Layer 4 of a small transformer language model trained on English Wikipedia (12 layers, counted from 0, width 96).
Take only the direct path to the model's output, skipping the later layers: a vector added to the residual stream pushes a token's score in proportion to its dot product with that token's output vector.

Output vectors of the tokens that the questions are about. A number n stands for n times 0.025.
"CEST": -17 4 -41 38 -15 -15 -21 53 9 -64 -19 47 39 47 12 -2 24 23 -62 25 29 -38 73 -21 -8 -15 -26 19 -1 20 -25 4 6 29 -15 -32 -23 7 15 -94 -59 19 -25 -6 37 -19 23 24 13 -8 26 -9 -19 1 1 -62 -44 40 23 17 -6 -12 20 -12 47 29 -28 -39 -26 -36 -15 -18 21 25 4 59 -60 42 -7 -17 -8 30 9 6 12 -44 0 20 55 -10 -27 -47 42 27 15 5
" same": 17 1 -33 19 -6 -8 24 -5 -19 -20 12 14 -6 34 6 2 6 13 -39 29 -9 -26 13 42 -7 -14 5 -8 19 7 22 -12 -13 -4 11 -19 19 14 8 -17 -17 28 8 8 14 -24 -8 1 13 9 -30 -13 -30 15 -6 -15 -8 2 -14 14 -12 -4 16 -14 15 0 -1 -12 27 12 -27 30 -6 13 -18 23 -16 10 -29 31 -13 14 -5 1 16 -1 13 5 0 -17 -13 4 5 -7 -37 -22
" Polyphag": -22 27 -43 30 -20 -2 -27 30 -2 -55 -27 43 76 82 -14 -63 17 57 -39 23 24 -82 25 -47 28 -14 13 32 -17 54 44 4 -18 7 -42 -30 -24 65 4 -27 -36 34 23 -18 11 -56 -4 16 8 -40 24 -39 -23 -7 30 -71 8 15 -50 -32 -36 9 35 9 32 29 -40 -9 -2 -15 -34 7 -1 52 -1 3 -38 43 -14 -6 25 33 5 -14 4 -10 -8 0 27 11 -11 -38 67 12 2 9
"scale": -11 -6 -21 9 -22 2 -33 1 -37 -20 -4 -17 16 16 -1 -16 27 17 -31 31 19 -32 12 4 29 -2 -23 28 -19 16 -10 -31 -38 10 -32 -9 0 44 32 -5 -35 22 12 -5 -22 -28 -4 15 2 -38 13 -31 -5 19 3 -56 -7 15 -10 8 2 -1 16 -1 6 25 -17 -31 -4 7 -13 24 12 40 19 1 -44 38 12 10 16 17 16 2 -1 -3 8 11 19 -34 30 -2 32 0 7 19
"occupied": 18 -14 -29 3 11 0 -12 13 1 -31 32 10 25 13 -10 -8 18 -9 -35 41 23 -11 13 13 -16 -7 -10 -14 1 -14 -1 -7 -44 13 -5 -23 18 31 36 -40 -7 20 10 -11 -16 -28 -12 39 24 -4 9 -12 -11 11 -36 -39 4 39 -14 13 -37 -9 11 -1 7 32 -36 -15 27 -5 -21 -12 2 -8 -25 -5 -26 37 4 -9 13 3 -23 -30 19 6 9 4 58 20 -11 -5 28 8 -2 25
"\".": 2 15 -17 -1 -10 19 7 9 -26 -19 -35 32 39 8 -58 -9 10 12 -45 23 7 -29 -13 4 27 -8 0 30 20 1 13 20 -35 30 7 -2 12 -6 -34 -15 -36 31 16 -6 3 -34 11 22 -1 7 12 -40 0 -14 -7 -3 18 -6 -26 18 21 -11 6 -5 22 39 -4 10 45 -26 0 30 -18 14 24 26 -18 20 -8 23 4 2 -46 -6 -23 -27 -18 1 0 18 -46 -18 17 25 -4 -18
"–2011": -12 13 -18 16 3 13 -7 9 -26 -33 -2 18 21 38 18 0 33 19 -57 20 25 -29 1 -12 -18 -11 -29 1 -4 13 -13 -8 -8 29 -10 5 -24 43 -6 -29 -26 -13 -7 -15 12 1 4 -13 -9 5 14 21 -19 -20 29 3 13 14 -24 -12 -4 3 45 9 -16 15 -26 -39 -12 6 -21 13 17 22 -23 7 -47 19 -2 15 21 15 -15 4 24 -10 -15 11 29 -20 -6 -17 35 8 24 -4
" liner": -20 -9 -7 32 9 -15 -10 35 4 -38 -28 17 -6 55 -4 7 7 27 -42 25 30 -43 39 -10 0 4 -15 -1 8 2 -20 -15 -25 33 24 -27 -16 25 -6 -55 -32 27 -13 10 12 1 4 3 34 -5 16 -8 4 -20 -19 -60 21 2 1 -11 -22 -1 28 2 40 22 -15 -7 21 22 -15 -14 -13 -1 -23 24 -32 45 -30 -20 16 11 -22 2 13 -4 -36 12 14 21 22 -46 21 3 16 8
"---|---|---|---|": -20 -6 5 44 31 4 -33 -7 -31 -33 31 26 -3 43 18 17 22 12 -25 10 36 -34 3 4 0 -4 3 -13 -11 -16 15 1 -35 9 -21 -46 -3 38 1 -27 8 -6 -17 -16 8 -30 -3 32 -1 -15 -3 -2 13 4 16 -8 -14 -17 -2 13 -1 -13 -1 -39 16 -8 -35 -17 14 32 -5 3 25 19 -37 31 -40 9 -15 22 -17 11 7 29 4 5 9 3 -1 -12 17 6 5 -17 15 10

Each question shows what one neuron of this layer's MLP adds at an activation of 1. A number n stands for n times 0.012.

n170: -10 -6 6 16 0 4 -16 -6 -3 -9 43 18 -3 11 -8 3 26 -16 21 7 -19 14 -17 -9 3 -1 -3 -20 -53 -5 -22 25 24 -23 -5 -35 6 -14 21 7 -13 11 12 1 -3 -11 23 -5 9 13 -12 -21 20 -63 -12 28 0 2 13 1 -9 36 -10 -21 1 9 19 -10 4 -3 -15 25 -14 12 -1 -39 -4 27 23 -20 3 38 11 24 -35 -32 8 2 24 -15 20 -17 10 12 15 -22
Which of these tokens does it push down most? " same"

n140: -19 35 6 10 21 -25 2 -2 -16 8 5 7 -42 -12 -11 -9 8 14 7 7 -9 4 0 5 19 18 -22 14 -10 -31 -33 2 -5 -21 22 -10 20 35 -3 -17 -18 -20 10 -2 16 1 -19 11 1 -3 -17 -10 20 6 30 -33 -9 19 10 -10 23 37 -15 18 -19 6 -6 17 0 -5 37 -12 -17 -11 23 12 22 -18 -40 1 -22 -15 -7 4 -5 -1 -2 -2 -2 -14 -2 -19 14 14 -1 17
Which of these tokens does it push down most? " Polyphag"

n319: -34 -15 28 -17 32 -5 -6 29 3 13 -22 1 -6 20 31 11 7 -24 29 6 -15 -2 -3 -9 53 31 6 21 3 -21 -20 -22 -26 8 -24 27 -13 34 12 2 3 5 9 9 -1 10 -6 3 -19 -7 4 -11 -9 13 -4 -15 3 5 11 -15 -21 22 2 17 3 0 -28 16 18 3 -24 -31 1 -16 6 -18 1 -20 11 12 -34 1 -8 -20 8 10 -4 13 -1 13 34 -25 -1 -13 -10 -17
Which three tokens does it push up most, strongest first? " liner", "scale", " Polyphag"

n344: -2 -5 -19 -11 -18 -5 28 -14 -21 21 5 -2 -21 -7 27 8 -8 18 -7 43 -3 0 34 14 0 -18 -4 -39 13 2 28 1 -3 -3 -7 7 -5 22 10 11 -14 0 2 7 -4 -13 28 2 23 -20 -2 4 12 -5 0 20 14 6 -3 -24 47 -7 1 -15 10 23 14 2 -5 0 5 -16 5 -12 -5 -21 -7 -8 -1 13 -6 -10 -11 28 -2 3 -25 8 -11 -5 -31 -26 -15 -1 -11 -5
Which three tokens does it push up most, strongest first? " same", "\".", "–2011"

n383: 0 3 -1 1 -1 7 -2 -1 2 6 0 4 -1 4 -1 6 5 0 -3 2 -4 -3 -2 -2 1 -1 -6 5 -2 1 -6 -2 3 -3 1 2 2 3 0 3 -3 3 0 0 -2 5 -1 -1 -2 -2 -5 4 -5 1 6 0 3 0 1 2 2 3 -1 0 -2 -2 2 -5 -6 4 -2 0 1 3 0 -3 1 -3 1 -1 -1 0 -3 2 2 -2 0 0 1 -4 1 2 -1 -1 -2 -3
Which three tokens does it push up most, strongest first? "–2011", "scale", " same"

n57: -7 -10 -6 10 -23 28 25 -3 6 18 2 11 19 14 7 28 15 15 -5 14 -1 -16 7 7 -11 -8 30 7 35 9 -6 -19 -5 -54 -4 2 14 -5 4 10 13 -4 -7 -8 16 -2 -19 -4 -8 -2 -24 24 -5 6 2 -11 12 -8 9 13 18 -11 20 -21 -17 16 -4 -28 0 -5 7 -16 -6 -12 -30 22 -4 -26 -21 21 25 -6 15 6 -2 -11 13 3 -8 24 -13 -8 -26 -13 -33 -15
Pushed up most: " same"

n209: -2 -3 1 3 -2 0 -1 0 2 0 -3 1 -3 -1 1 -1 1 -4 -4 -1 -3 3 2 -5 1 -1 0 -1 -2 3 1 2 3 -1 -1 1 2 2 0 -1 -3 -1 3 -2 0 -4 -1 -1 2 1 2 -1 2 3 -3 0 1 3 0 -2 3 2 3 3 -2 0 -3 5 -1 0 0 2 -2 0 -1 -1 2 -4 2 -3 0 2 1 2 0 0 1 0 0 0 3 1 0 -1 1 -2
Pushed up most: " Polyphag"

n364: -33 -2 -26 19 -5 -6 1 -10 8 -4 -21 30 10 6 -10 6 1 -4 -4 -5 1 -9 19 -31 8 25 51 2 6 -17 0 12 51 3 -15 -25 29 -13 -43 33 22 19 -10 -7 -18 -4 29 -2 -6 -17 -17 -13 -43 18 -8 -23 -5 -4 11 -8 6 -12 13 23 -26 48 -10 -18 34 6 -12 -1 -17 -43 13 5 -5 -20 8 22 -16 3 7 -40 26 -4 -21 37 32 12 12 -43 1 -8 38 -5
Which of these tokens does it push down most? "---|---|---|---|"

n145: -7 4 3 11 -8 -6 29 -3 4 5 10 6 16 12 -6 -5 2 -20 3 8 -48 -13 19 -25 -17 5 1 0 -4 -6 -14 -5 -19 1 -29 0 10 -16 -22 26 -6 18 -9 8 24 -23 -4 11 18 9 22 -4 -9 -40 29 -6 12 -15 3 4 36 -32 9 27 7 -6 -15 -8 -12 21 9 39 -56 19 -15 13 24 44 4 19 -17 -18 5 4 -7 -2 13 0 -12 10 -3 -25 0 8 -16 -19
Which of these tokens does it push down most? "occupied"